Layer 3 of a small transformer language model trained on English Wikipedia (12 layers, counted from 0, width 128).
A neuron adds its activation times its output weights to the MLP's output. To switch it off is to set its activation to zero at one token and run the rest of the model.
A neuron's activation on a vector x is SiLU(gate . x) times (in . x), where the dot is the dot product.

Input weights of the MLP neurons that the questions are about. A number n stands for (n - 500) times 0.0012.
n103 gate: 524 230 608 516 480 243 363 325 691 313 460 383 452 579 350 413 177 568 637 436 631 337 438 586 292 602 478 302 587 343 289 562 567 621 356 560 627 373 492 586 452 390 754 447 439 644 500 607 415 658 679 570 705 425 587 520 601 296 500 703 484 617 301 229 631 415 461 540 308 244 413 504 446 730 568 250 639 464 811 628 342 599 593 615 531 567 433 666 574 628 314 544 389 706 600 451 772 735 539 484 496 554 589 620 561 574 396 342 500 545 440 324 277 463 476 448 333 513 255 598 436 544 393 465 504 551 343 305
n180 gate: 485 843 366 447 741 619 470 665 496 354 444 460 448 488 488 641 446 209 554 727 599 459 511 326 575 538 716 438 526 542 309 496 668 727 651 592 353 419 500 595 397 456 489 621 578 538 641 416 500 504 474 344 536 464 413 451 783 570 421 504 595 653 518 618 588 354 344 289 452 376 454 547 304 325 596 485 235 552 410 485 526 276 414 587 660 500 464 423 516 790 720 427 471 630 389 719 740 604 552 594 428 477 507 572 708 435 305 591 533 462 697 699 401 549 515 401 489 548 543 438 768 563 676 449 526 616 395 643
n196 gate: 305 587 434 599 561 201 560 399 716 345 406 620 444 690 340 550 369 467 457 417 541 318 565 439 416 485 298 448 422 550 375 596 374 334 333 489 470 308 578 822 530 489 462 248 598 466 434 592 561 326 644 492 518 415 423 427 477 657 514 481 766 327 485 482 559 398 390 451 597 538 477 285 368 726 575 372 459 594 726 481 462 582 334 343 705 640 482 640 508 550 809 700 522 707 731 443 330 496 544 453 542 531 481 504 466 336 673 456 593 799 601 551 600 381 346 278 557 404 496 287 616 541 500 537 409 368 394 500
n199 gate: 517 369 124 631 404 710 323 349 578 393 556 663 522 540 571 518 398 491 558 586 492 561 665 513 130 326 443 420 225 526 449 588 661 677 398 372 407 602 419 482 555 475 504 430 578 566 496 324 400 517 609 315 438 614 618 631 668 560 459 666 703 371 550 599 602 314 403 239 645 444 893 396 389 754 415 457 492 333 405 290 738 530 539 570 492 534 504 411 491 372 608 551 673 677 526 740 578 273 444 391 460 250 522 252 256 296 339 559 381 447 543 329 758 794 414 203 569 252 604 290 466 803 520 626 617 445 324 411
n208 gate: 528 428 674 582 524 472 375 380 569 421 593 383 371 405 592 578 620 440 504 785 536 423 531 414 280 516 284 311 500 463 556 660 409 750 464 428 326 801 599 217 273 449 476 676 315 557 430 586 524 456 553 410 577 646 689 667 472 755 446 552 780 581 578 376 361 343 524 616 368 395 715 574 425 397 300 335 623 380 230 332 326 587 662 525 500 543 429 449 318 380 480 334 669 279 432 561 395 370 600 473 356 429 654 551 537 410 410 347 445 508 693 266 646 295 544 322 334 873 477 512 323 532 447 629 557 614 594 702
n359 gate: 593 402 576 559 572 465 535 423 562 394 494 372 506 463 393 669 633 334 457 342 506 484 447 461 490 428 189 592 471 576 490 911 440 380 545 468 386 446 503 622 538 594 442 638 487 375 500 358 454 646 523 332 336 424 551 598 378 538 512 347 456 555 525 481 818 613 623 497 436 526 656 656 593 691 471 435 630 477 471 542 360 564 503 411 481 497 702 459 358 464 658 500 374 613 602 421 438 486 434 560 480 500 354 617 559 653 410 427 614 280 461 581 451 428 452 544 467 548 516 415 378 295 292 475 370 661 566 398
n425 gate: 731 379 627 672 788 475 971 573 529 423 620 388 413 462 363 390 385 582 530 261 471 425 345 319 316 513 265 666 281 348 292 508 512 719 451 545 374 390 116 500 254 520 310 580 301 399 470 352 596 533 684 373 289 427 476 538 579 726 548 361 439 475 308 504 480 438 504 286 332 608 555 280 368 492 512 396 516 488 620 669 654 590 492 521 448 500 281 520 95 271 363 451 516 550 533 571 454 513 682 488 500 624 683 478 525 312 301 221 378 332 777 508 551 538 533 533 396 535 404 452 541 590 484 452 604 484 456 455
n460 gate: 473 554 447 472 404 354 537 572 371 409 378 396 512 462 661 453 516 560 431 506 650 614 544 618 512 321 517 527 536 650 304 419 449 500 545 506 337 410 491 756 561 426 152 463 497 391 406 556 482 402 469 606 453 395 506 633 506 530 597 325 368 579 642 506 449 427 452 527 273 503 594 497 582 369 536 641 464 433 613 798 374 452 543 453 622 620 527 506 447 572 674 476 326 427 440 556 426 569 484 577 441 452 469 653 559 335 467 646 359 453 595 547 497 422 378 431 491 513 353 449 570 533 352 554 540 390 682 347
n103 in: 346 251 765 444 492 492 350 459 663 382 448 366 278 484 328 293 390 269 447 429 570 320 721 613 356 280 444 333 769 573 742 395 445 504 594 477 562 399 309 427 535 403 476 452 385 351 589 561 564 615 388 565 633 550 419 468 405 378 561 445 380 520 718 215 461 421 454 476 559 480 667 481 471 589 339 405 699 630 579 401 536 473 556 726 635 648 543 516 470 597 429 469 663 532 430 641 520 564 572 396 593 636 611 420 440 511 483 632 683 718 342 285 511 278 196 520 544 758 817 747 563 469 177 535 540 415 415 594
n180 in: 367 337 283 545 403 500 570 232 216 710 556 450 548 351 197 709 530 463 408 322 401 601 603 594 387 324 711 420 354 523 611 508 529 697 537 782 471 449 460 553 445 612 522 617 596 545 515 443 496 653 339 527 621 478 525 477 470 342 529 354 649 667 486 418 770 467 684 574 386 597 508 715 569 277 434 571 409 448 333 500 627 628 366 417 551 442 562 318 349 298 374 562 569 281 562 203 522 612 588 327 402 562 534 595 369 504 682 413 478 413 478 597 528 360 548 515 642 425 586 587 530 750 409 655 489 619 627 423
n196 in: 590 543 380 642 428 519 391 636 189 411 647 493 500 609 699 326 492 817 282 545 615 584 435 630 450 496 471 426 511 535 496 550 596 489 604 567 296 422 582 419 560 500 342 381 417 427 608 454 751 421 515 577 486 485 419 492 624 668 761 455 352 662 540 384 504 542 621 369 392 268 341 496 593 285 407 549 329 677 66 286 345 426 617 492 460 589 423 367 536 515 379 433 448 568 466 592 409 398 415 566 565 469 329 528 596 482 726 533 478 416 594 347 522 654 474 474 702 267 573 474 176 792 339 419 564 559 474 441
n199 in: 689 450 460 653 149 500 560 358 612 553 388 454 380 451 536 566 491 683 310 238 602 426 372 758 361 595 420 908 597 153 394 412 500 397 483 661 436 521 280 478 636 504 401 762 543 373 478 482 383 220 535 768 384 534 370 517 496 607 744 237 576 461 537 290 331 491 546 551 360 751 438 467 429 605 632 724 475 757 500 470 595 614 358 408 634 808 529 504 417 407 388 276 412 345 776 517 409 639 805 375 456 629 427 532 382 434 767 445 365 295 736 458 394 342 427 551 639 468 550 479 586 440 472 353 612 299 383 686
n208 in: 603 559 801 452 357 431 427 593 543 749 427 387 444 327 473 575 372 781 398 345 479 539 463 741 417 413 396 390 775 487 500 811 318 621 440 223 373 674 360 421 658 597 663 474 487 614 500 460 457 163 461 205 363 694 500 526 435 419 504 500 889 612 571 281 500 358 504 684 223 569 416 525 323 439 504 388 568 586 401 251 517 627 457 518 290 669 508 817 273 593 629 661 580 560 572 343 673 412 607 567 390 594 600 509 142 408 371 508 475 592 543 542 406 575 362 245 587 344 492 521 659 436 125 513 656 538 429 492
n359 in: 359 614 544 450 384 539 516 497 619 476 424 526 691 676 612 348 385 702 425 615 668 729 690 570 380 600 432 310 574 456 637 312 558 447 559 520 636 574 393 413 500 497 562 319 441 376 659 537 440 371 606 392 582 487 539 406 461 539 627 484 245 381 503 405 435 487 654 575 503 450 267 506 636 356 454 540 490 480 454 503 616 497 378 416 587 642 255 519 535 551 447 639 548 516 402 430 411 305 422 542 470 845 636 475 363 325 447 429 669 714 503 599 466 523 569 562 606 496 481 497 562 526 743 478 470 545 644 451
n425 in: 255 718 748 562 459 272 398 588 726 437 422 512 602 353 479 810 445 520 344 675 677 438 308 521 504 611 572 155 560 337 622 583 436 439 439 468 548 524 556 241 545 524 565 284 500 741 441 283 381 635 578 454 688 576 356 417 414 496 508 460 632 659 488 641 291 406 795 419 508 698 441 468 790 442 630 545 532 683 361 394 516 629 479 279 544 255 416 392 412 353 598 512 468 263 528 421 401 465 676 437 467 381 512 408 773 761 771 380 379 234 492 377 574 392 724 496 426 491 461 444 471 326 643 512 549 516 400 733
n460 in: 610 693 503 292 419 444 429 472 467 598 580 549 452 580 531 597 503 535 331 651 500 542 643 379 380 314 419 337 421 637 529 567 652 473 374 529 330 547 702 676 382 480 259 539 574 276 494 442 458 497 659 497 609 468 587 491 553 473 460 550 360 506 540 537 605 345 532 586 600 509 534 385 531 473 565 435 465 479 524 610 377 526 354 567 512 623 477 631 609 497 589 436 389 583 356 651 371 500 513 359 454 673 395 601 452 394 395 497 386 325 509 512 537 539 447 377 473 519 600 541 622 530 263 526 584 613 491 395

Output weights of the MLP neurons that the questions are about. A number n stands for (n - 500) times 0.0012.
n103: 515 668 320 455 608 532 572 628 331 672 549 507 753 374 585 660 625 397 407 316 607 326 603 404 767 528 771 650 548 608 730 473 398 477 567 781 426 696 790 558 469 373 477 842 533 270 549 525 362 415 548 612 481 569 523 442 621 519 660 449 673 290 445 832 520 660 650 430 500 456 431 473 387 514 658 679 416 409 485 458 334 467 452 362 545 528 372 333 477 519 422 540 539 367 456 370 552 390 535 598 520 412 319 702 313 424 531 625 523 521 578 663 354 599 437 323 602 393 289 343 372 733 611 450 412 526 645 439
n180: 650 874 565 510 752 674 374 654 796 401 566 541 463 496 597 332 388 588 331 587 363 463 572 504 677 478 544 519 479 347 390 579 599 595 476 469 533 520 552 366 337 550 532 246 480 421 514 529 537 518 704 399 528 400 493 496 484 778 578 507 340 211 471 525 417 269 537 431 628 478 349 580 337 365 582 500 559 606 687 496 566 538 486 401 469 424 417 527 605 653 389 413 559 687 414 413 559 505 554 486 511 481 356 397 476 255 479 579 554 867 265 486 543 819 533 409 599 591 626 487 558 428 562 414 429 479 369 486
n196: 493 697 398 520 344 504 647 585 266 339 560 464 397 278 538 447 584 647 394 436 507 482 593 628 563 582 547 467 270 576 448 451 681 368 513 587 531 762 590 444 545 520 306 381 464 603 628 624 450 570 787 565 473 662 548 500 395 591 746 529 284 591 644 475 433 418 553 530 503 551 281 630 752 272 549 380 385 442 548 663 600 546 587 674 510 532 427 298 577 449 545 461 475 411 207 624 646 410 584 667 525 324 589 479 379 619 462 629 465 477 497 584 612 730 361 490 467 404 598 600 556 374 360 431 421 418 517 517
n199: 605 722 550 307 572 139 177 551 372 355 421 395 325 537 492 110 746 975 662 642 446 471 640 468 666 404 366 687 582 614 480 414 424 191 559 480 475 687 441 623 480 481 557 593 539 465 508 552 529 630 668 546 464 339 500 427 562 574 600 393 425 394 426 442 730 412 508 391 520 534 560 372 492 283 350 531 471 392 592 533 567 581 602 255 363 627 419 336 521 287 613 489 599 432 445 547 667 696 442 548 425 575 578 359 421 622 568 566 734 694 534 439 298 371 475 557 363 171 619 636 569 659 762 759 476 552 336 681
n208: 665 626 568 445 641 628 574 419 635 556 660 536 284 527 451 578 580 492 417 463 349 655 388 583 343 670 337 425 460 457 485 515 422 511 467 774 481 457 638 542 435 298 684 567 453 609 489 710 211 519 188 347 422 298 586 674 557 363 582 557 665 390 458 721 408 474 573 478 380 268 654 229 527 669 500 671 434 344 241 300 446 622 354 616 562 521 538 571 458 364 657 475 519 493 641 285 291 539 599 611 229 447 421 515 427 457 493 673 515 410 441 519 552 538 376 606 472 504 390 524 209 542 300 270 597 437 496 425
n359: 482 478 456 451 497 552 496 504 361 464 497 421 327 467 590 618 714 176 485 528 397 164 277 471 497 448 326 496 621 727 457 745 398 486 510 462 417 446 562 413 413 433 335 706 442 576 444 264 504 568 448 440 327 525 546 385 753 406 447 456 678 472 369 351 642 447 372 410 475 511 745 515 424 504 490 683 526 436 645 486 342 517 733 437 414 434 680 682 420 308 531 316 368 440 511 583 448 640 580 525 356 216 425 511 510 645 525 524 384 336 530 262 573 419 375 487 443 342 514 473 414 518 277 586 525 560 185 625
n425: 700 367 636 373 852 382 745 528 517 431 480 480 307 475 373 375 463 527 367 436 657 647 539 341 434 618 686 625 197 373 410 599 436 536 710 413 459 211 433 595 277 404 488 504 562 433 286 373 722 619 630 300 198 281 573 602 473 545 597 291 520 607 438 541 691 561 354 586 589 342 556 400 140 356 508 438 542 456 661 328 458 449 512 731 571 380 443 488 255 500 658 408 513 472 466 757 706 671 467 412 538 425 332 532 532 559 354 402 670 611 712 562 617 395 341 569 574 491 488 485 356 508 759 377 383 749 484 703
n460: 707 595 484 548 399 429 746 500 520 451 372 328 474 517 591 630 480 750 343 549 569 528 365 470 432 676 491 515 455 466 525 422 628 432 537 629 408 398 460 620 425 469 420 292 497 503 503 394 435 655 492 483 402 527 410 542 470 469 535 487 465 430 603 452 816 423 599 426 599 526 497 365 369 544 466 548 394 544 584 575 554 292 495 426 444 462 458 578 430 460 624 487 387 435 537 377 497 504 413 576 537 566 381 593 559 400 645 347 486 437 385 425 572 508 415 456 480 506 559 600 630 486 576 503 606 416 447 500

Each question names a token from some text and the token that comes next. It shows the vector x that enters the MLP there. A number n stands for (n - 500) times 0.012.

Then comes g, the gradient of the next token's log-probability with respect to the MLP's output, scaled to length 1. A neuron's effect is roughly proportional to its activation times (output weights . g). A number n stands for (n - 500) times 0.00075.

"s", then " fur"
x: 463 512 543 425 494 550 415 592 552 494 563 415 533 365 578 613 425 422 404 520 491 576 427 440 359 516 473 428 548 523 600 461 491 504 268 484 326 453 600 550 479 435 498 369 679 526 535 558 397 625 593 434 611 417 488 642 458 524 352 536 336 503 418 490 559 449 384 526 496 430 413 656 326 461 550 685 512 401 574 457 302 549 600 461 542 257 392 487 497 477 543 365 474 394 492 487 683 113 285 478 532 583 458 472 521 693 577 471 525 243 481 445 428 534 639 470 559 761 387 412 478 379 587 496 581 473 382 273
g: 607 527 504 458 756 524 627 431 627 708 651 529 477 466 466 459 569 532 673 220 714 592 461 637 525 591 468 211 478 590 448 552 703 564 324 640 665 445 537 525 673 417 422 575 717 770 485 407 380 491 501 513 632 446 708 405 397 481 515 669 534 551 566 525 451 458 416 466 354 383 529 609 575 492 411 455 332 558 266 386 476 514 537 406 294 580 677 558 297 574 577 530 682 637 669 549 421 522 576 490 675 381 383 513 555 526 569 464 561 613 573 272 571 400 745 548 407 582 567 566 600 598 374 659 533 299 785 416
Which neuron, switched off, raises the next token's probability most? n208

" ", then "page"
x: 550 469 561 471 498 583 576 536 454 454 584 454 568 282 621 522 404 481 271 432 592 517 516 423 479 364 602 416 441 515 673 529 594 687 508 554 456 378 539 637 383 507 503 382 537 458 426 496 424 398 453 430 443 512 409 638 505 582 580 479 373 398 333 537 717 403 531 460 561 387 419 503 453 335 452 658 493 556 493 480 461 490 439 420 501 377 657 405 415 490 468 373 526 508 576 461 746 431 347 564 608 576 497 612 620 542 606 518 380 673 470 646 619 550 505 596 593 984 531 474 373 493 412 543 415 579 466 602
g: 330 375 495 452 404 458 708 453 651 621 446 645 332 505 320 493 595 711 454 433 438 373 544 436 523 413 383 508 286 477 594 424 586 537 652 324 569 488 475 334 531 352 589 372 587 460 570 430 338 625 469 439 508 683 514 707 580 211 747 284 481 559 316 531 462 644 635 467 569 478 560 334 458 523 437 334 376 650 673 704 575 489 445 530 597 365 494 445 382 462 637 560 536 457 432 647 456 407 323 525 336 242 357 563 483 561 671 514 304 613 572 455 644 379 446 515 410 442 536 632 479 729 360 635 765 662 345 538
Which neuron, switched off, raises the next token's probability most? n180

",", then " who"
x: 448 390 642 405 362 627 659 438 588 286 371 535 696 373 573 645 401 457 465 506 633 575 491 436 330 498 580 471 450 474 685 388 487 572 474 431 458 357 478 708 449 481 397 484 524 437 406 505 343 255 445 386 568 475 425 563 470 542 492 509 486 547 476 441 558 531 356 369 573 363 479 492 325 704 683 426 504 406 523 400 456 463 526 439 567 485 521 493 306 508 606 382 405 558 631 422 486 215 430 444 579 578 422 715 554 476 591 559 592 571 389 612 607 464 380 571 497 775 446 417 446 377 533 571 556 544 527 501
g: 478 593 538 565 490 560 696 533 513 402 510 577 568 491 502 535 402 477 596 590 495 531 410 443 471 347 235 469 513 645 539 398 636 452 303 510 453 550 587 542 590 593 302 448 387 547 474 534 329 729 312 377 433 461 516 505 490 499 511 420 582 525 304 640 592 288 326 653 495 470 513 606 556 445 566 336 710 582 822 555 240 340 452 257 541 368 639 416 570 642 416 483 550 483 490 458 479 619 607 523 337 597 531 410 623 255 335 567 660 413 683 551 275 540 746 646 196 692 590 431 363 705 583 495 552 349 513 535
Switching off which neuron hurts the next token most? n196

" with", then " additional"
x: 535 431 448 425 414 466 603 542 619 442 391 435 546 277 718 545 471 569 425 554 613 551 456 388 383 505 527 526 483 480 623 526 515 638 674 518 544 319 637 637 507 587 438 466 500 435 503 500 470 430 610 437 416 422 492 503 562 481 531 590 348 483 475 613 538 484 376 490 658 299 387 481 349 733 411 576 588 266 462 516 419 556 535 451 493 484 677 575 478 431 721 432 454 330 560 462 508 154 328 572 456 706 601 637 544 486 740 525 511 355 367 594 552 575 399 450 595 699 456 408 566 487 391 489 507 627 497 424
g: 259 526 499 546 595 329 645 576 666 407 532 599 278 512 311 623 488 503 456 498 527 517 496 513 443 463 445 533 446 511 300 523 574 529 466 348 618 410 577 576 512 637 321 454 351 421 568 386 481 778 391 576 350 500 187 546 484 444 536 701 334 572 840 483 424 295 282 550 643 520 474 550 574 315 418 626 646 557 585 479 396 472 455 307 697 298 496 600 488 431 343 515 433 456 570 529 394 551 438 409 557 252 489 488 523 586 565 478 556 695 433 538 454 535 449 551 438 556 447 494 974 555 671 659 369 456 514 576
Switching off which neuron hurts the next token most? n460

" we", then " saw"
x: 479 503 612 501 398 545 643 428 532 325 537 358 525 266 515 428 428 628 454 598 560 525 397 566 513 632 672 573 477 567 602 420 518 518 511 511 568 456 683 572 606 641 537 471 489 275 318 570 373 452 583 421 395 403 469 575 394 584 633 477 558 507 626 661 570 500 487 562 433 252 410 493 436 439 424 590 536 311 362 244 581 467 478 404 463 436 463 457 556 441 655 432 381 458 570 519 635 278 377 501 617 492 489 667 542 529 465 575 522 628 341 525 541 687 515 447 506 818 381 468 527 480 257 645 600 471 416 516
g: 703 575 507 557 620 647 397 518 593 448 591 567 569 652 599 549 497 512 337 437 553 455 462 586 614 654 500 444 406 575 370 446 601 470 435 508 344 453 240 549 613 422 433 710 655 544 595 460 303 769 589 452 606 717 618 555 325 371 793 481 443 366 726 474 723 515 583 541 540 491 689 528 528 521 496 570 453 527 391 462 597 526 457 590 635 625 440 446 463 456 574 757 556 606 659 668 460 462 391 441 416 261 402 674 534 342 540 520 515 318 499 659 552 436 481 729 290 478 423 743 513 544 479 490 408 462 627 113
Switching off which neuron hurts the next token most? n208

"ing", then " and"
x: 511 631 604 293 410 598 654 564 584 515 314 722 609 503 442 663 448 427 388 307 679 473 496 517 392 484 646 340 473 631 480 359 501 458 517 471 476 410 511 555 547 618 456 421 556 407 505 597 474 514 620 431 505 522 497 711 516 510 646 431 467 564 645 365 511 617 493 477 486 452 335 553 557 382 476 564 441 439 509 474 339 596 624 642 460 359 437 340 464 375 831 403 451 505 376 501 598 221 384 471 538 566 575 630 554 570 596 512 615 347 555 642 643 557 385 468 713 717 493 435 482 398 489 611 541 563 311 329
g: 534 617 509 626 531 636 551 518 489 336 735 597 512 516 595 361 579 394 450 376 354 624 728 403 423 629 385 509 348 645 400 372 609 317 291 653 401 552 459 589 414 423 465 326 292 457 514 488 592 397 381 409 685 539 280 478 525 530 525 421 578 408 703 546 670 553 790 606 525 530 513 530 535 704 709 511 602 553 362 509 265 507 612 743 463 590 608 444 495 397 676 310 352 437 537 595 576 303 479 333 379 485 453 299 346 669 680 593 496 601 289 371 565 510 454 471 538 512 679 631 378 437 511 481 621 456 294 454
Switching off which neuron hurts the next token most? n460

" version", then " to"
x: 573 510 642 411 536 521 515 643 610 598 480 496 518 409 592 531 392 592 344 528 639 566 477 347 410 494 578 612 580 530 452 416 522 628 649 448 504 261 606 504 421 514 460 618 617 370 540 550 472 419 555 314 373 475 477 582 521 374 674 452 482 453 649 476 671 593 410 574 634 312 463 437 597 470 474 533 463 435 561 528 431 494 537 271 507 415 602 432 419 432 803 314 292 512 555 568 434 208 410 518 545 521 392 645 527 558 621 497 431 621 344 485 577 685 421 383 471 821 487 592 578 519 485 606 605 549 484 397
g: 528 714 449 700 512 629 495 238 484 500 561 505 632 490 669 942 321 544 357 589 407 435 700 500 520 689 235 316 569 377 660 401 470 339 558 439 224 654 558 334 509 368 452 349 683 400 409 532 268 394 480 463 478 464 528 474 493 571 535 464 386 603 633 392 536 631 728 582 593 615 532 568 703 356 441 537 544 527 457 308 727 448 514 468 615 477 588 596 606 535 580 648 505 485 446 433 641 509 516 624 475 371 611 470 493 428 475 449 503 247 457 475 414 584 390 550 613 389 486 507 576 568 570 614 717 315 457 456
Switching off which neuron hurts the next token most? n460

" ", then "press"
x: 517 450 606 422 481 564 608 609 468 494 499 494 523 361 534 553 392 484 215 372 619 613 483 441 466 397 645 330 416 457 566 539 627 648 440 550 472 437 588 622 420 497 473 286 544 424 477 505 383 334 473 417 408 495 469 619 502 471 609 444 407 425 360 483 619 501 500 450 597 321 389 540 418 341 488 624 462 587 376 441 377 484 442 489 524 375 595 453 406 540 553 372 422 481 537 443 661 392 323 486 641 606 568 649 600 540 641 525 503 651 449 632 628 556 467 543 591 977 524 504 439 483 467 516 371 558 442 562
g: 455 514 529 542 569 456 499 547 667 666 535 349 749 705 714 499 495 556 457 460 409 676 355 494 385 394 716 405 523 454 583 592 410 657 416 572 452 613 493 396 520 404 360 469 497 534 536 395 496 397 516 457 674 467 204 603 320 508 675 452 474 532 721 717 620 512 496 546 589 582 433 373 565 508 348 201 651 416 363 423 667 422 727 680 433 697 349 375 708 448 498 433 608 556 321 681 438 567 290 299 491 485 544 582 512 315 567 369 495 489 459 604 360 471 670 371 395 584 312 599 588 632 561 325 526 649 440 397
Which neuron, switched off, raises the next token's probability most? n359

" in", then " Brooklyn"
x: 634 383 648 355 381 581 684 517 572 405 436 569 611 394 559 456 528 310 468 339 616 629 427 371 301 564 595 481 558 632 739 504 409 563 578 536 423 459 635 536 491 460 442 432 579 377 534 473 383 396 497 507 514 437 449 435 516 538 615 586 359 654 540 538 571 539 526 465 551 440 464 406 423 649 507 494 482 494 318 447 461 385 643 302 495 472 617 521 401 466 576 458 385 492 468 485 485 283 275 536 471 702 385 624 544 597 675 503 440 533 308 645 527 668 424 514 747 695 513 423 337 420 330 341 558 598 543 293
g: 653 378 238 583 772 385 313 458 545 654 322 441 661 423 489 533 567 567 435 559 500 334 447 464 572 428 573 535 449 502 465 516 579 536 541 712 403 401 591 309 147 552 610 643 514 452 642 443 285 428 624 511 349 488 610 418 421 513 517 458 361 684 689 420 598 400 686 515 414 312 301 618 663 427 568 545 377 710 411 513 479 429 421 397 445 700 651 494 658 441 460 504 454 418 557 289 606 560 531 363 556 536 632 607 671 644 405 482 440 551 471 418 589 208 662 480 504 464 641 553 550 570 532 657 476 624 683 252
Which neuron, switched off, raises the next token's probability most? n359

"lung", then "es"
x: 737 555 455 384 531 362 620 508 559 428 327 461 491 456 563 562 306 530 444 474 571 611 422 550 487 390 590 550 441 340 520 297 533 455 523 457 376 515 518 637 540 522 440 393 586 552 420 665 446 656 529 375 410 239 451 507 464 369 490 625 302 502 578 598 590 511 359 626 554 386 277 390 563 527 258 545 384 394 553 411 606 484 585 496 473 282 674 481 486 447 620 375 396 612 588 410 471 275 389 271 615 647 522 684 554 573 486 413 486 489 448 468 521 655 532 585 701 760 583 497 438 500 463 672 445 425 457 430
g: 451 382 571 256 376 794 481 523 515 568 478 447 439 522 426 323 535 430 335 632 327 588 476 363 513 439 539 395 418 527 601 597 439 455 537 423 590 531 492 544 485 443 447 703 221 591 372 508 302 545 506 492 753 447 359 412 505 492 400 565 623 574 619 248 437 604 509 562 481 495 269 658 507 661 443 556 380 376 442 292 400 375 389 441 663 352 405 405 413 497 472 402 778 511 428 489 330 446 554 614 610 493 642 393 538 648 441 588 469 766 707 498 428 505 748 508 348 541 393 408 627 639 293 697 431 285 469 688
Which neuron, switched off, raises the next token's probability most? n460

"4", then " while"
x: 594 340 485 535 545 523 706 717 588 358 432 485 674 446 420 672 536 537 263 606 542 453 506 394 380 590 631 431 597 530 610 402 603 728 538 464 506 421 353 698 540 643 571 541 556 440 430 721 438 467 395 524 491 341 430 677 477 313 570 545 433 573 399 527 666 634 337 430 513 480 402 555 589 290 445 531 404 423 457 498 572 422 583 634 493 568 480 401 413 325 518 595 528 441 625 386 633 241 379 654 589 449 469 462 707 672 572 472 529 737 486 648 587 503 436 517 489 556 425 520 569 488 618 484 575 644 537 488
g: 486 441 593 398 596 642 569 668 675 403 517 719 424 613 428 589 380 331 467 569 527 465 461 412 580 536 336 447 319 475 591 587 523 464 516 214 425 326 500 537 456 299 333 482 322 589 459 600 441 505 295 350 568 512 531 494 587 377 497 557 662 554 599 433 289 572 470 277 668 593 378 451 418 556 377 257 805 355 466 303 273 535 441 391 642 489 541 544 681 492 559 541 524 687 413 503 482 450 504 454 707 491 224 439 517 517 316 612 433 591 425 252 345 655 549 545 532 488 716 598 469 504 686 589 598 343 363 392
Switching off which neuron hurts the next token most? n180

".", then " This"
x: 741 281 546 553 415 634 561 477 490 384 463 505 650 337 572 603 317 471 350 554 531 621 475 409 399 511 562 488 555 489 529 551 464 519 613 440 491 338 460 615 443 618 609 395 563 428 590 522 298 289 543 328 533 489 529 636 518 448 486 663 307 458 429 560 480 526 358 299 610 243 437 481 390 630 477 483 506 380 416 339 424 336 577 637 564 481 529 395 418 364 505 412 345 565 422 404 665 248 391 500 587 455 572 553 570 580 519 694 643 449 516 544 576 619 351 448 516 777 460 412 503 425 417 529 452 471 514 466
g: 514 444 340 638 431 530 461 442 520 385 438 516 654 568 628 528 487 389 334 745 602 804 424 451 677 667 541 534 714 326 658 396 330 440 568 506 451 475 519 598 464 350 420 417 643 373 517 270 468 561 498 553 419 561 447 351 557 570 567 602 455 498 420 546 305 330 409 436 554 488 810 474 491 411 728 479 385 404 535 337 398 542 430 765 670 577 348 583 499 618 644 557 366 419 823 394 487 492 792 491 491 695 629 486 580 306 265 667 588 508 603 330 393 474 538 401 639 464 494 582 473 582 427 547 505 467 622 474
Switching off which neuron hurts the next token most? n199

"\n", then "\n"
x: 586 303 595 408 398 609 514 587 484 406 401 462 562 370 555 616 323 405 387 530 591 471 397 377 270 413 550 510 352 570 460 504 443 693 447 503 537 310 595 573 452 605 395 511 598 484 369 588 385 452 556 436 553 540 531 374 526 499 478 467 390 513 526 421 606 547 444 618 527 439 420 539 543 805 373 504 487 447 394 421 466 506 585 390 588 409 634 518 412 483 298 382 393 548 421 436 585 127 339 490 514 355 562 610 537 542 614 588 419 516 552 536 637 632 382 528 578 779 552 461 437 369 478 508 626 545 544 447
g: 793 536 484 391 517 386 468 348 513 603 466 478 541 411 518 583 326 654 361 562 506 428 498 433 494 503 433 558 698 394 414 362 681 463 619 593 500 454 498 556 511 517 616 487 590 318 445 811 505 411 376 417 482 282 571 790 401 460 579 576 454 317 600 528 660 535 509 460 645 625 171 512 311 443 411 557 597 573 388 363 232 573 459 465 355 784 354 245 571 387 475 605 510 348 398 410 554 534 437 402 553 625 532 511 571 677 618 432 857 660 446 545 459 509 572 576 449 445 539 599 522 289 486 615 468 451 379 353
Switching off which neuron hurts the next token most? n359

",", then " it"
x: 546 354 639 472 444 597 614 523 545 341 381 562 737 396 612 587 410 434 462 491 638 525 515 406 312 541 578 435 374 472 692 550 425 560 591 455 476 330 542 683 399 482 488 539 505 537 402 616 318 328 488 385 540 545 433 592 419 497 444 478 529 607 511 430 557 638 355 427 567 273 540 516 361 713 639 354 513 450 533 380 532 384 540 568 625 439 547 482 370 461 443 525 415 706 582 445 622 339 452 501 616 631 338 686 610 526 533 599 532 349 393 617 516 513 253 593 452 711 386 389 454 345 534 617 575 644 581 503
g: 365 499 438 537 386 592 464 438 457 554 602 440 590 466 401 598 552 507 572 671 679 629 404 419 497 623 292 437 433 514 576 658 459 456 617 299 325 441 498 526 413 354 449 741 297 694 456 688 377 360 395 298 500 623 507 501 635 693 657 505 477 537 293 463 403 747 244 449 474 577 629 553 604 496 552 391 514 427 503 400 632 615 665 743 721 464 308 462 517 581 579 408 397 646 392 505 348 355 588 591 459 252 663 460 407 454 328 491 585 355 543 597 605 704 410 280 341 526 667 361 421 524 477 576 588 578 602 332
Switching off which neuron hurts the next token most? n180

" set", then " back"
x: 552 478 594 439 444 547 587 620 708 470 451 559 301 418 432 530 359 547 367 436 539 492 424 507 512 587 532 639 549 507 449 484 568 463 693 478 443 518 358 527 309 552 510 556 653 405 417 605 447 515 327 494 327 402 411 592 490 480 570 431 408 419 607 547 425 528 406 598 597 377 451 385 482 437 456 695 478 610 470 435 281 592 556 297 635 246 560 367 326 420 702 440 326 321 609 448 535 332 353 434 544 471 493 723 619 544 536 464 424 535 637 500 552 672 394 388 751 753 387 535 377 415 404 620 501 494 392 549
g: 475 446 530 550 648 598 517 434 579 601 527 338 373 549 720 956 378 569 355 661 450 688 528 472 426 689 443 238 729 455 513 428 345 446 391 407 496 609 325 609 679 619 462 351 404 554 599 375 529 510 394 499 580 277 487 453 373 490 468 547 359 526 367 407 442 480 366 470 535 532 585 609 372 518 458 644 433 611 440 614 475 435 400 712 547 466 493 444 647 436 450 505 831 563 452 529 405 389 465 639 313 325 353 523 410 552 452 520 525 452 522 382 401 417 693 469 525 359 340 451 497 409 406 802 636 287 647 427
Which neuron, switched off, raises the next token's probability most? n425